Layer 5 of a small transformer language model trained on English Wikipedia (10 layers, counted from 0, width 96).
A neuron's activation on a vector x is SiLU(gate . x) times (in . x), where the dot is the dot product.
The model reads these tokens: " develop" "ments" ", the" " largest" " one" " being" " in the" " north" "w" "estern" " c" "orn" "er of the" " community" "." " In" " April " "2"

The vector x that enters this layer's MLP at each token. A number n stands for n times 0.12.
0 " develop": -14 15 -20 9 -31 -63 8 -12 -3 -7 30 13 -4 -12 -10 20 11 11 33 -10 -20 -28 1 22 15 -25 -20 -4 13 -19 -22 0 22 10 10 21 35 -5 6 7 31 9 -25 0 -25 -3 37 -7 21 -3 25 3 -2 15 -10 11 9 -2 3 12 -19 -5 -25 44 2 33 9 0 -32 -15 49 -14 -20 -27 10 41 24 30 10 33 26 16 -32 16 16 1 -45 -1 6 -10 -1 -7 4 -1 -14 -9
1 "ments": -12 9 -36 -19 -8 -31 7 13 -8 -22 12 6 14 6 -5 6 24 -19 21 -9 1 -33 -20 -5 -5 -22 -21 -27 20 -15 -49 -14 22 24 -18 17 6 2 0 15 -1 6 -22 6 -42 2 23 26 8 35 19 17 5 15 1 -36 41 5 20 4 4 -4 -24 17 5 23 -14 -7 -39 11 -2 -34 -5 -21 -1 21 21 9 -9 48 13 23 -19 3 -8 -4 -69 7 -2 -10 3 8 10 5 15 -41
2 ", the": -9 -14 -16 24 -6 -18 3 7 -8 10 20 -8 6 45 -3 -7 3 -9 10 -12 29 -10 16 8 -1 18 0 -24 4 -44 9 2 -2 35 10 24 14 -6 -12 11 3 -4 -3 -5 -39 15 10 1 -9 18 -10 -1 2 19 -40 2 24 5 0 18 18 -35 -23 80 -19 22 16 -2 -97 -14 37 -1 -8 -18 2 18 -7 -8 -16 27 15 16 -20 30 -13 15 -48 10 -14 -13 -7 6 11 -34 -18 -27
3 " largest": -4 30 -8 0 -3 -5 16 23 27 -12 23 1 -18 49 24 3 -12 -26 8 -29 -4 -26 11 -7 -2 -12 6 -1 11 -45 -31 -24 10 15 -19 21 9 -17 -8 7 9 0 -13 15 -14 10 3 2 -23 17 -6 -7 -11 39 -6 -27 6 4 20 12 -3 -26 -17 48 -13 72 10 -15 -42 -1 6 3 10 -24 9 42 -19 -1 -12 18 15 31 -27 -3 16 -5 -51 29 -4 -19 -30 4 10 -10 -10 -25
4 " one": -23 -2 4 8 6 4 14 0 9 2 25 6 -7 20 11 7 -9 -35 22 -8 -27 -21 26 -11 19 -2 17 -23 -1 -32 -26 -12 16 -4 -23 -5 -5 -8 -4 -17 -15 24 -4 5 -18 14 -5 -12 -37 33 -3 -16 23 30 -18 -27 28 24 12 8 -12 -10 -5 35 -19 41 34 -9 -50 12 8 -5 11 -9 2 62 -4 6 -35 1 11 34 -32 8 -9 -11 -35 8 2 -19 -11 9 6 -4 -4 -26
5 " being": -3 20 -38 -13 3 -19 -2 17 6 -4 30 -8 -11 48 17 5 16 -5 15 6 -7 -39 28 9 34 -26 20 -15 23 -21 -17 -21 0 1 33 12 -14 2 10 -1 -21 8 -21 2 -42 14 -19 23 -14 28 -1 5 24 16 12 -33 18 -26 20 16 -6 -1 -18 13 -8 23 7 18 -55 14 33 9 11 -14 13 40 -3 28 -3 4 43 4 -37 -27 -12 -15 -41 46 -16 -18 -1 1 -2 2 5 -24
6 " in the": 1 -12 -54 7 -1 7 39 -3 22 20 14 -38 10 30 -6 -6 0 -12 1 0 10 -15 24 15 -12 13 14 -27 -15 -41 17 -4 -1 3 4 38 30 -9 -6 3 -21 20 -13 -10 -13 14 -4 1 3 11 -6 0 2 4 -20 -12 30 31 -2 22 11 -16 -21 90 -11 24 -12 -9 -83 -2 45 -8 17 -13 7 22 -23 4 -40 13 7 2 -19 4 -4 4 -41 24 0 9 -6 18 6 -7 -8 -20
7 " north": 13 3 -16 14 -12 0 39 1 -2 -16 14 4 -25 41 -11 -19 13 -26 -3 -19 -28 7 29 -30 -17 -28 -1 -20 9 -48 -7 0 31 -27 -21 -10 -19 -30 -22 7 -38 9 -48 24 -10 37 -9 -15 -2 18 25 20 5 -14 -18 -42 -8 31 27 22 -25 -22 10 7 10 49 0 -23 16 10 -13 -21 29 -15 -20 57 -21 5 27 1 25 21 -22 -9 24 -5 -55 -1 -11 -22 -16 11 8 15 -4 -26
8 "w": 39 9 -19 -4 -11 5 13 -15 -13 -45 -5 29 -13 -6 -1 16 -1 31 -25 -11 11 21 2 -32 18 2 0 -39 -19 -9 -24 8 -12 -19 -12 26 -4 -10 8 -1 -39 14 -16 -28 -24 -9 7 -3 -34 -31 8 0 26 -30 0 17 2 23 15 16 -20 0 -4 1 2 36 24 -12 -20 0 21 -7 7 -7 13 17 -9 30 -5 21 17 16 8 -26 -2 4 -43 34 -3 12 24 13 -13 2 -7 24
9 "estern": 30 -6 -10 7 -12 -9 22 -16 25 -10 -16 5 -20 41 -3 -14 19 -16 -24 -28 -5 -7 8 7 -14 0 -9 -15 18 -24 -28 -15 23 -10 -22 36 -8 -34 -4 -6 3 12 -54 28 -3 12 -17 -1 4 -19 -9 -7 2 -39 -31 -2 3 -2 15 19 26 -10 -2 44 -8 62 7 -18 -14 14 17 -11 23 -24 -2 23 -13 -7 -15 23 1 26 5 12 31 -1 -37 9 -16 4 -34 22 -25 -12 6 -49
10 " c": -9 3 -24 -11 21 39 14 -15 24 -1 13 -5 18 23 1 7 -12 32 -18 -22 9 26 21 -27 27 -7 -19 -1 37 -8 -30 3 39 6 -9 10 4 8 -4 15 12 -19 -8 5 17 -14 -3 -6 0 22 15 4 0 -29 -33 -28 18 18 40 3 -11 -11 -7 24 25 31 12 -15 -29 -2 -9 -17 4 22 5 28 -4 6 1 27 37 6 -17 21 -8 -38 -17 -5 -28 4 -8 18 -10 11 -17 2
11 "orn": -18 4 -38 -1 -13 18 15 -2 21 -8 14 8 -12 29 6 15 18 0 1 -5 -27 -4 6 -8 -11 -41 -3 9 -2 -24 -22 5 36 -11 -12 29 -17 20 -17 12 -24 19 -5 0 -9 -17 -14 -20 -23 -38 3 5 -8 -15 -11 11 2 18 44 43 12 -6 -18 3 -1 31 21 7 5 27 15 -25 14 -13 -18 56 11 5 4 -13 21 15 -30 11 14 24 -40 -2 3 -16 4 5 16 -5 -12 -22
12 "er of the": 14 -9 -25 -8 4 -4 41 6 9 -1 12 0 10 22 -25 -18 10 -8 -13 -16 12 -5 5 26 16 16 3 0 -7 -38 14 -18 28 13 -5 48 28 -5 -11 5 0 44 -8 -9 -25 7 13 -3 9 2 -14 -29 13 -10 -34 -13 -3 5 5 27 21 -23 -8 85 -24 36 5 -24 -54 -6 22 1 26 3 2 16 -9 29 -9 5 6 21 6 6 10 -3 -31 19 -7 -5 -16 11 3 -7 16 -32
13 " community": 4 -2 -20 -5 -23 -3 22 -4 -6 -22 10 17 -4 46 -35 -5 6 -10 -15 -16 -13 -18 -5 -32 11 -36 2 -33 12 -27 -28 21 6 3 -20 8 19 -35 -18 -4 -11 13 5 12 -1 7 3 15 1 4 8 -8 -11 10 -6 -17 5 7 12 -8 2 -6 -11 28 -23 50 6 11 -34 10 -30 -24 2 -26 -10 51 10 4 16 20 9 45 -21 5 -18 2 -51 14 -22 -20 -20 9 25 33 3 -36
14 ".": 33 1 -18 -1 18 -9 15 16 -22 -23 25 17 2 8 4 -1 -12 20 -21 -32 9 12 11 -6 22 -5 17 -27 11 0 3 16 2 36 62 30 -8 -9 -13 -15 -14 0 -10 -6 -33 5 1 9 3 36 0 27 14 35 -11 -18 31 19 24 -4 12 6 -2 27 -27 22 9 -1 -72 8 -13 -32 17 1 17 30 3 -6 -2 46 -19 3 -19 5 17 14 -71 -17 20 -14 -18 5 -8 -8 -22 -18
15 " In": -10 -15 -69 -5 2 -9 14 -16 15 19 -9 -2 18 33 7 -17 -9 -17 -12 6 2 1 -9 26 0 -17 4 -8 -2 13 -13 -31 38 -18 28 37 -10 0 -17 9 53 -3 -26 -4 16 50 1 -23 29 9 13 11 -34 -5 -1 -6 17 27 -6 -13 -47 -42 18 61 -12 16 -15 18 -41 20 37 -18 -12 -8 13 35 8 9 8 38 14 -45 -29 11 10 1 -64 -7 1 9 -30 -2 -10 -54 -5 -35
16 " April ": 0 -3 -70 -2 14 3 35 -2 47 -40 -26 -24 17 -33 59 -31 -13 20 -14 -15 12 13 -7 10 11 5 33 1 -1 -4 -8 27 19 0 1 18 54 21 25 1 26 -9 -34 16 -2 13 -8 -21 24 -7 -8 36 -3 6 27 -20 15 43 29 -10 -16 -56 19 18 5 16 12 12 10 40 -11 -33 -7 -4 5 45 30 -10 11 19 8 11 13 -8 -10 -31 -61 -17 3 0 21 10 -11 -16 -1 -38
17 "2": 5 -16 -24 21 -5 -9 22 -4 7 -25 4 -22 -10 -17 19 -27 -2 11 21 -16 -66 -2 36 1 -2 5 5 3 4 -22 -11 5 4 22 0 5 5 -2 -6 11 65 -15 -20 3 -22 6 18 5 26 17 7 -2 12 -7 -3 4 -14 38 -12 21 -2 -31 -1 -14 -28 5 5 1 -38 0 34 -19 12 -14 -4 35 13 -2 34 -25 -4 -22 -27 0 -14 1 -66 -4 9 -14 -13 3 26 -11 -10 5

Each question shows the input weights of one neuron of the MLP. A number n stands for n times 0.0075.

n118 gate: -1 -11 -6 4 -12 -11 -6 -43 -11 16 2 -16 -15 4 18 8 3 1 19 10 -10 -19 -8 -26 -9 30 13 29 1 8 9 -12 -11 39 0 -1 25 -18 -4 -9 2 -20 19 23 8 4 -25 -2 8 10 14 -7 -8 -30 -7 7 -5 -16 -14 48 2 0 -13 16 -9 4 -4 26 5 -12 -29 -14 -11 14 1 3 2 -13 6 -18 -4 16 24 0 -7 -16 8 -7 -5 8 38 19 -43 -10 -32 18
n118 in: -9 13 -18 -10 -5 -37 -5 -9 -29 -26 -13 -3 -26 28 -7 9 -3 -5 40 -10 -14 5 -3 19 14 22 21 -9 1 3 -3 -18 -23 -4 14 0 -9 -27 4 24 7 31 -3 -10 5 -32 -12 -4 -8 -1 -10 -8 7 -9 -3 -26 -49 5 0 29 9 0 2 21 -24 1 -14 -16 0 -35 -10 -15 24 24 -27 -12 4 -12 5 -7 13 -2 8 4 -11 43 6 3 7 -6 20 22 -28 -7 4 0
Which token does this neuron like most? 16 " April "

n252 gate: 12 -8 8 24 9 11 12 31 2 5 12 -58 31 4 14 -22 -16 5 9 6 20 12 -26 27 -21 6 12 29 -15 6 23 22 -2 10 -4 -39 1 -19 2 21 -27 1 11 -39 -2 8 11 -19 -40 -19 10 32 -13 13 4 4 -26 44 2 -22 -6 28 -3 -6 6 -48 -2 31 9 -33 4 -1 6 -2 0 -3 6 37 25 24 0 -30 -17 37 -5 -4 13 5 -10 2 11 -21 -23 4 21 -12
n252 in: 30 -8 4 -21 25 -26 29 -9 -12 -18 -2 -15 38 22 12 11 -14 -3 -30 -21 -23 -14 -10 1 -2 -10 -19 -37 8 17 -8 17 6 8 -6 15 -7 8 -7 -15 8 6 13 -44 -15 -18 20 10 -27 -1 -22 39 0 -1 -20 -19 -24 12 20 -25 19 45 22 -9 2 -29 -27 5 -10 -16 -71 1 20 -20 21 -10 0 20 39 14 -19 22 6 5 2 10 -5 -8 -2 -4 -4 -19 9 24 29 -15
Its two highest activations, in order, are on tokens 15 " In", 6 " in the"

n226 gate: 24 -32 3 -11 33 11 -17 -12 7 -17 -15 17 -14 -1 6 -11 12 -8 -34 13 -6 45 20 33 -42 -3 4 -2 -19 23 4 24 15 5 7 28 -20 6 -14 -19 -16 -5 -18 -55 2 21 2 -8 -7 -13 -13 10 -13 0 12 -1 -1 8 6 24 -22 5 49 -28 -4 -11 20 -13 -14 22 -17 14 -12 35 4 0 2 8 -38 -5 -20 20 -9 8 17 -4 16 -7 -18 7 13 0 -19 -15 0 0
n226 in: 8 6 -24 -9 -1 -8 -8 7 0 12 -12 -3 -14 -10 24 -6 -8 -33 -4 -14 20 4 30 -6 -30 -27 -17 11 22 22 16 2 1 17 6 26 -49 4 -47 11 5 -5 18 7 -1 19 -4 4 13 -13 -20 -12 1 -15 1 -8 34 7 16 16 7 -18 4 -6 4 7 -4 -10 -11 38 30 -2 3 11 5 -6 2 -34 -31 0 7 -38 9 -39 21 -40 -1 -23 11 9 7 24 2 -18 -4 -18
Which token does this neuron like most? 15 " In"

n216 gate: 5 -38 4 -11 12 11 14 -4 2 17 25 39 18 -15 -3 11 3 -5 3 -12 5 -14 12 34 -7 11 -10 26 -7 7 14 23 3 27 -19 12 21 -1 19 10 13 -3 8 -14 4 11 0 -1 -9 -34 -31 -11 -27 -4 7 -11 3 1 1 17 -22 27 -17 -4 -3 2 7 -23 17 29 30 27 -4 45 -13 11 13 32 -31 -9 -20 -15 -12 -8 -23 -37 16 -1 20 -8 12 -6 -9 15 -37 21
n216 in: 41 -52 0 -5 -2 35 -10 4 24 -8 -7 -15 -4 -9 -32 43 11 -11 -14 -14 3 4 1 -15 13 -8 6 19 16 10 -21 -15 -4 -2 7 25 14 -28 -59 33 1 0 31 4 -4 27 28 -27 14 -4 7 27 -9 4 24 17 -16 3 -4 26 37 39 -11 -2 -20 -20 24 7 -28 -12 4 -8 8 32 -34 -19 21 -27 27 15 -14 8 1 27 13 9 9 27 8 -6 -1 6 -61 4 -10 21
On which three tokens does it fire most, strongest first? 16 " April ", 4 " one", 12 "er of the"

n260 gate: 38 3 14 -29 51 -23 32 10 3 -10 -23 33 -10 -15 9 15 8 1 1 -14 -1 1 39 3 -9 -7 36 -12 -1 10 16 -7 2 9 -4 -13 10 -35 -9 -28 -19 2 -9 26 9 -4 -20 -6 10 17 -3 25 -7 22 3 23 12 -16 3 4 -4 26 25 -11 -1 4 2 2 -2 -1 -9 -14 4 -34 -9 -21 -5 13 2 7 2 -21 1 8 10 -7 -2 -1 48 -18 10 16 -22 -3 -13 7
n260 in: 10 -1 16 -26 17 2 0 46 -25 12 21 23 2 3 -8 -12 -21 -7 9 -15 -5 23 0 15 -3 -8 11 11 19 2 2 -11 -23 45 25 16 -18 2 9 6 -22 25 12 -12 14 -5 -11 -23 16 12 -13 20 -18 0 -3 -33 13 12 18 -37 -14 8 -7 -18 -9 -12 5 -9 5 -24 4 -13 -12 2 29 -15 -2 -14 -46 8 -12 -11 17 -6 7 9 12 -9 -5 -4 6 18 3 24 -1 40
On which token does it fire most, and how strongly? 14 ".", at about 41

n281 gate: -20 -3 -13 -18 -31 18 -4 30 37 14 -7 -25 -3 -23 -12 30 15 0 -13 -1 12 -1 11 -3 -12 -15 6 -30 -7 10 0 -28 16 10 3 -1 2 16 39 4 7 -5 8 18 7 -21 -9 11 22 12 -23 29 -10 8 -26 0 -26 -23 -9 18 -15 25 -18 -25 6 9 -26 -11 5 -18 -20 13 -23 2 27 -13 10 -8 7 -23 2 -5 39 6 -1 4 -1 3 13 27 20 15 16 -7 -10 13
n281 in: -6 -20 3 12 -1 -2 1 21 -2 25 -33 8 2 -17 -46 12 3 -18 -20 -14 -13 -8 -8 -2 -8 4 -18 -13 -6 23 7 9 -4 12 17 -20 -31 -7 -1 -20 8 -3 -2 -27 4 4 12 -7 -11 -2 -18 -14 13 -14 -12 -4 4 14 3 -16 -12 30 -2 -30 18 -15 -7 -19 5 28 -17 20 16 11 -3 -28 -20 21 -8 -5 31 -12 -10 -30 30 37 -3 10 3 8 29 -21 -2 -15 22 5
Which token does this neuron like most? 16 " April "

n37 gate: 0 -18 -3 2 -8 -21 -17 -4 -9 28 -7 -35 -8 3 15 9 -23 9 -10 22 -2 13 -41 -2 -13 13 -5 -23 2 29 13 -2 -7 4 1 -10 -11 -9 -24 26 -19 -20 11 11 -31 31 12 1 21 10 17 -10 -12 7 24 17 -2 -3 1 -6 17 6 17 -9 16 2 -26 17 12 25 -8 -15 16 -1 -27 -11 0 1 2 -25 6 -11 -9 0 34 8 -1 -25 25 22 15 -6 -17 14 17 2
n37 in: 5 6 14 -7 -9 15 -14 -3 -21 7 -3 -8 -18 7 15 -4 -14 14 -10 6 -5 5 -11 18 2 -3 -4 -2 0 6 22 17 -12 9 0 14 7 3 -9 -17 18 13 11 8 12 -15 2 -5 -13 11 -15 7 -11 -20 -1 -26 -17 20 14 -19 -12 22 -6 11 19 -20 0 -4 32 -21 -4 -3 -8 35 16 -17 -18 0 12 -4 6 -9 5 19 17 9 0 12 -20 -16 16 -3 8 -30 -29 3
On which token does it fire most, and how strongly? 1 "ments", at about 1.7

n292 gate: -1 24 5 -20 1 -2 -32 15 -18 25 7 -2 7 -23 21 10 16 10 36 14 9 3 -25 -19 33 6 23 -3 -3 3 -2 -16 -8 7 5 10 -3 -37 12 1 -10 23 -8 -4 -13 24 32 12 2 -31 8 13 -29 -29 13 -3 10 -1 1 -37 11 1 24 13 -10 1 8 7 2 -3 7 6 -23 -8 36 1 11 16 -15 -20 13 11 3 13 -1 21 13 11 -8 -7 13 -15 9 19 18 25
n292 in: -18 -12 -9 30 15 1 5 26 1 -23 -14 -21 -30 9 -24 -1 -34 27 -28 -13 -7 5 32 4 -1 1 -28 -3 23 10 13 -8 -44 -22 3 -11 -5 -10 -7 5 11 9 -4 -23 -22 -8 6 -24 -3 0 -10 14 36 14 16 18 -1 -32 14 21 -5 -10 -12 6 -6 7 10 17 -7 -4 4 27 -29 -10 18 -3 -1 -35 -1 6 -14 8 -17 -1 -10 19 -1 9 -21 0 4 4 5 -5 -3 -16
On which three tokens does it fire most, strongest first? 8 "w", 5 " being", 0 " develop"

n223 gate: -12 -10 9 -13 -6 17 -2 -8 -21 -4 -17 7 2 7 -19 20 0 3 -20 -12 0 22 -20 -2 10 -12 2 -21 2 12 -1 1 -1 3 4 -18 2 -19 -5 -11 13 36 -2 33 -7 19 -11 -9 -6 17 22 -13 13 -12 0 -18 7 -9 1 -4 12 -5 -40 13 6 4 -36 -23 2 -24 14 -9 3 -23 -12 1 19 12 22 -19 0 7 13 20 2 -17 6 -3 -13 14 8 21 0 11 -17 3
n223 in: -14 -16 11 -19 -15 2 4 10 -3 -19 7 16 9 -7 -16 11 22 1 1 -3 2 -7 5 -29 -1 -7 -18 -14 0 5 -19 8 9 -2 31 -6 -7 9 0 12 -3 20 13 28 -17 18 9 -19 -3 7 28 -6 -2 14 -4 -14 5 -26 0 -1 -7 5 -17 23 8 9 -15 13 -5 -29 4 5 7 -31 -14 11 2 -3 -2 5 -7 24 -7 -6 17 5 8 -22 26 -1 3 10 -23 -14 -2 6
On which token does it fire most, and how strongly? 13 " community", at about 16

n65 gate: 17 -13 8 -28 -40 12 16 -2 -30 24 -24 4 -2 -1 -14 9 -23 -18 -5 -5 7 -8 6 -6 -6 7 -18 32 3 35 -4 -28 -23 -8 15 5 -6 14 25 12 -18 -23 -10 -19 4 8 -31 -10 -39 2 2 17 -7 -3 18 6 9 -4 -33 41 17 -26 38 -30 12 0 10 1 6 3 -1 -14 8 -7 18 2 -26 5 -8 -8 7 -3 -7 5 3 4 26 -3 -18 31 12 -11 2 12 -5 6
n65 in: 10 -20 -15 22 7 -6 1 14 -14 -33 11 -43 7 1 27 8 -27 15 4 1 -6 -7 -36 11 8 -1 12 -4 -34 0 6 34 15 5 -4 10 23 -21 5 -25 -20 20 36 -37 -8 -31 12 20 4 18 -33 -38 -23 -18 21 -20 -16 -19 17 -9 -16 -3 -44 24 -20 -15 -58 7 5 -18 -11 -11 -32 26 -13 1 5 14 -16 -20 -2 17 14 19 16 -17 -11 4 1 25 3 21 -17 16 17 -18
Which token does this neuron like most? 7 " north"

n122 gate: -9 -6 -5 19 -2 16 -28 9 4 16 -12 -15 12 -19 -28 1 -8 -12 -11 -9 -22 6 39 5 -28 14 5 16 -15 17 13 -3 2 -6 -8 -3 -14 -8 34 -9 28 -11 16 -24 4 -10 5 -19 8 -21 -21 10 17 -20 15 24 3 8 -2 8 -26 32 -8 5 9 -44 24 -4 -10 -2 -8 18 -33 0 17 -40 -27 -14 7 -28 -8 15 7 26 4 -6 1 -7 -19 32 5 4 6 14 -9 3
n122 in: -9 -3 0 44 -9 8 -20 1 33 14 23 -12 -17 -23 -2 27 -22 -10 -30 -4 -5 10 14 30 -23 -11 -2 -9 2 13 -20 -5 20 -15 2 1 0 14 -1 -7 8 -10 -6 -3 15 -6 15 -2 -22 -2 -8 -8 24 1 2 5 34 -3 -21 -34 -9 25 -10 -2 -11 -24 63 1 0 10 17 18 -17 16 -7 11 3 -13 14 -7 25 -26 -9 -16 -16 29 0 14 29 -22 29 4 -4 27 2 7
On which token does it fire most, and how strongly? 6 " in the", at about 0.2

n304 gate: -37 15 -20 27 30 -9 13 16 11 3 13 -13 32 -15 9 -22 -29 -22 12 -7 -16 -18 16 14 -23 9 17 -1 10 5 3 15 -7 -5 12 -12 -10 4 -2 0 14 -7 -14 14 -15 -8 14 19 -9 37 -12 26 -3 6 -15 -4 -30 6 -23 -6 -2 9 -5 2 -12 -6 16 12 6 35 -10 5 3 -49 27 -10 -7 -3 -14 -4 15 -52 26 -26 -12 24 1 -1 -7 -4 32 1 2 -7 16 2
n304 in: -21 4 -8 -2 11 7 32 -7 -11 3 -4 -24 4 -12 -19 -5 -5 12 -3 -21 -43 -8 28 3 15 8 15 33 5 1 8 3 -10 9 16 -10 -8 11 -32 -20 -18 -2 -12 -14 -3 -38 -2 28 10 25 21 46 -7 32 3 -27 -9 -9 38 11 -8 -7 -4 -9 -17 11 18 21 8 6 -3 -31 -15 12 6 -14 4 7 -12 -20 -8 -37 -6 11 10 -16 1 1 6 -34 -10 40 -3 -28 4 -11
On which three tokens does it fire most, strongest first? 17 "2", 16 " April ", 5 " being"

n55 gate: -40 4 0 2 7 44 -29 -13 -3 -8 14 45 24 6 -7 18 -13 -38 0 -5 1 -30 -3 -1 -29 -13 -55 21 0 11 -4 0 -5 -3 25 -25 -28 21 18 -6 -21 -4 -19 -28 13 -6 -24 -4 -27 -6 -21 0 1 -18 10 12 -4 -8 -1 1 -8 25 -26 1 -4 -14 -38 2 25 6 -2 -15 3 -5 -28 -21 8 -5 -5 -15 0 0 -6 23 28 -18 17 -21 -4 -7 18 6 65 -8 -14 -5
n55 in: 6 -26 -15 10 3 12 29 -27 12 14 -26 -14 27 -8 -7 -36 21 -32 -8 -26 -16 2 -13 -19 21 -16 -11 7 -19 16 7 -11 -2 -4 -32 12 -34 24 -13 -20 -15 -22 28 4 9 -2 14 6 -9 -12 1 7 -6 -50 3 -32 8 -5 14 43 -3 -2 -10 10 -13 -14 8 -22 17 -6 13 11 24 -7 -27 -12 -20 -63 -4 16 12 8 29 -16 -9 1 4 23 -1 -1 12 -5 5 -7 -19 -5
On which token does it fire most, and how strongly? 11 "orn", at about 13

n32 gate: 5 17 -8 5 -3 20 19 6 -24 20 6 8 -22 -3 13 1 -42 -34 25 1 -14 -13 6 2 -20 -4 -1 19 16 10 29 26 -16 -22 21 -29 25 8 -7 27 0 46 -26 -13 -26 10 -3 10 -10 0 10 24 4 26 -7 -11 -9 -9 -5 -16 -22 -37 15 -12 -5 -12 -12 -27 9 31 19 44 -22 6 -5 -25 -14 8 11 -23 11 -14 -2 27 -17 -12 0 -31 10 -15 3 -7 24 -1 3 23
n32 in: 4 -30 4 -4 17 -4 -13 -24 21 41 16 -16 8 -4 -33 -22 4 -38 -9 12 -45 17 -25 4 24 9 3 -5 -1 -7 -7 7 3 -6 6 8 18 -53 -49 9 -19 41 9 -10 -8 27 15 4 17 -25 -5 -33 -19 -18 23 16 2 13 -2 -27 -47 5 4 -4 -2 15 -18 13 5 -22 14 22 29 4 11 7 1 6 -2 -1 6 10 20 37 9 27 5 19 -8 18 7 32 11 3 1 -14
Its two highest activations, in order, are on tokens 7 " north", 16 " April "

n104 gate: 4 -15 1 17 23 -4 -34 -2 -6 9 18 -19 -24 -7 -13 17 29 0 37 4 4 3 -3 -1 -8 26 13 16 -38 -12 -7 -17 -40 18 -6 9 -14 -5 -2 -4 -19 -14 42 17 6 -18 12 -17 10 9 -22 22 -20 -4 6 -14 21 8 -10 -1 7 19 39 14 8 16 6 25 6 0 -6 -6 -23 28 -13 -18 1 -21 2 -2 -3 0 2 -4 18 -9 15 -9 17 8 -19 -12 -14 1 24 6
n104 in: 1 7 -9 -2 24 -19 11 -10 4 -26 -16 7 17 -17 -19 5 -26 -1 4 -21 25 39 -19 -2 -11 -6 -6 8 18 7 29 32 0 3 16 4 -35 -10 -26 12 -21 -9 -3 3 -34 4 21 5 -33 3 1 44 25 25 -7 -13 -21 9 -7 -24 -14 28 -6 1 -2 -1 27 -7 3 -16 -52 3 11 -2 8 -7 -28 -32 -13 2 9 -19 10 -2 -7 -7 -3 -26 17 -2 25 -13 -2 15 -8 -14
Which token does this neuron like most? 6 " in the"

n320 gate: 8 5 6 9 -6 2 26 -8 -12 -26 -14 -29 -17 18 -5 12 1 2 36 15 -6 27 5 18 17 0 14 -4 -3 14 6 8 9 -4 20 5 2 -13 -20 -12 9 1 4 6 -28 -5 3 -22 8 -9 7 -24 23 -7 -13 -24 -14 -29 -3 -3 -17 4 -4 -3 5 5 9 0 -9 19 33 18 -17 3 14 2 -1 -2 -8 -4 6 -3 -27 5 21 8 -5 -14 59 16 4 12 -5 10 -20 0
n320 in: 3 -12 -17 14 3 -3 -4 -27 14 0 -4 -24 -9 4 1 9 -6 -7 21 19 2 -4 23 4 2 -4 -6 -19 -4 8 -13 -30 -1 11 -6 6 -22 6 -19 -7 12 -1 -4 17 12 -41 -15 -15 -8 -10 -4 0 9 5 -10 6 20 1 -16 4 -7 4 -2 -12 -8 21 -9 -3 7 22 10 -38 -21 6 -16 3 8 32 9 -20 19 -10 11 -24 -4 -2 1 -23 8 -10 10 11 0 -6 -11 21
Which token does this neuron like most? 17 "2"

n136 gate: 17 25 16 -31 1 13 -15 -2 6 3 -17 -18 -12 14 -10 14 -10 -8 -11 -24 10 -23 -17 -2 -19 19 23 -16 -32 4 -8 4 -20 4 -15 11 -10 -6 8 15 -19 5 11 -16 17 29 -5 -9 0 10 -4 -5 13 -9 10 5 21 -16 -19 11 30 -18 6 -40 -5 18 26 19 19 3 -21 22 -1 13 36 -20 11 5 5 -4 15 2 0 16 8 19 11 -19 -17 9 10 3 9 20 41 30
n136 in: 6 7 -2 28 -26 -20 -12 -9 -1 3 9 -5 20 -3 20 16 -18 15 21 7 -1 13 27 16 -14 6 15 -1 -3 -7 -27 5 -3 -25 43 26 -30 14 -30 10 -16 14 -17 -49 6 11 24 -7 -5 -3 40 17 -8 47 7 12 21 -2 1 -24 -15 -4 3 28 -19 12 -7 40 -4 7 18 19 17 -34 -8 14 -9 -28 -8 7 39 -13 19 -14 -12 -10 9 21 11 -2 10 9 2 -12 15 7
Which token does this neuron like most? 8 "w"

n206 gate: 1 -3 -7 -6 -1 -2 -16 16 -9 9 -26 -9 2 -2 7 -5 -10 1 15 -15 2 4 15 -2 -13 -7 18 -20 -20 15 -1 10 -19 12 0 0 27 -4 -15 -24 -13 33 34 1 0 6 1 2 33 39 -6 25 -39 19 22 20 -13 -13 -11 -7 15 1 8 17 4 0 -30 19 -2 -21 -25 -23 -10 -9 20 0 1 -32 5 9 -12 -7 13 20 14 -15 -2 -30 17 31 19 -7 -7 2 35 -4
n206 in: 0 2 -13 3 -13 -8 -26 2 -3 -13 9 -17 19 22 6 12 0 -8 35 -5 -20 14 21 9 2 -44 3 5 -22 -11 -9 16 25 -16 -8 5 -4 -25 4 18 -21 -9 -24 -12 -7 9 -16 32 15 13 5 -1 4 -14 -9 -8 -15 12 -18 0 -7 -26 -1 -9 -10 28 -2 18 12 5 -24 -8 9 -12 37 6 26 26 3 15 13 -11 -4 17 16 -10 10 -9 -12 -15 -22 19 24 16 -9 -10
On which three tokens does it fire most, strongest first? 16 " April ", 14 ".", 15 " In"

n215 gate: -9 16 12 2 2 0 -7 2 -21 -10 -14 -10 13 -28 22 28 24 -6 -2 24 -16 -2 21 -18 -40 -15 -20 18 17 0 -8 -5 16 25 -8 -4 24 3 15 -31 0 -23 9 -19 -13 -8 -2 17 -27 27 -11 14 -21 -12 -7 36 -7 9 0 14 1 13 -26 -28 19 -12 -6 -24 5 -12 -16 2 -17 12 -5 -12 33 10 2 -17 -7 -4 3 5 4 -38 -1 -6 -9 27 16 -14 -38 -3 2 5
n215 in: -8 -14 12 -35 -15 -3 35 -21 44 -7 10 -24 -13 15 -2 6 -42 -11 -15 -1 -9 6 -11 -14 -15 9 9 -16 33 0 7 3 -1 3 8 4 -23 17 3 34 -6 16 3 4 2 29 -2 -38 -12 9 -3 13 -1 -9 -12 34 8 -5 -2 -13 8 21 2 -44 -7 5 -2 13 -22 5 -26 15 29 -2 -12 -11 14 -14 -1 15 14 -3 32 -16 6 15 4 18 0 5 14 12 27 0 13 -29
Which token does this neuron like most? 0 " develop"

n33 gate: -18 -33 16 -7 9 -16 3 19 -9 28 11 -22 8 -27 -10 -35 19 -4 32 -13 2 3 -19 -9 3 9 23 5 13 -8 3 19 -12 2 4 -19 -17 -31 1 26 2 -39 14 9 2 -3 25 12 29 -17 9 13 -14 -10 9 -12 -23 7 -20 0 -11 -6 -5 -2 -32 -1 28 19 -11 14 -4 -18 -21 12 -10 -13 26 -27 15 -24 1 -6 -13 -24 2 31 -8 4 9 8 27 -7 -4 -37 -22 14
n33 in: -30 -21 9 -3 -24 16 -34 27 -7 6 26 -26 -5 16 -10 -30 1 -15 -15 1 14 -5 10 -12 1 13 -19 14 -13 2 13 -13 10 33 22 -31 -33 16 2 23 15 -20 1 4 6 8 -6 -5 15 3 -8 5 -7 2 -14 10 -23 -18 5 27 -19 1 -2 18 2 -3 -8 29 -2 -12 4 1 1 -3 25 -11 -5 -15 36 15 -11 -10 8 8 18 7 -19 -21 -5 -2 -1 -2 24 -16 -9 -11
On which three tokens does it fire most, strongest first? 17 "2", 2 ", the", 15 " In"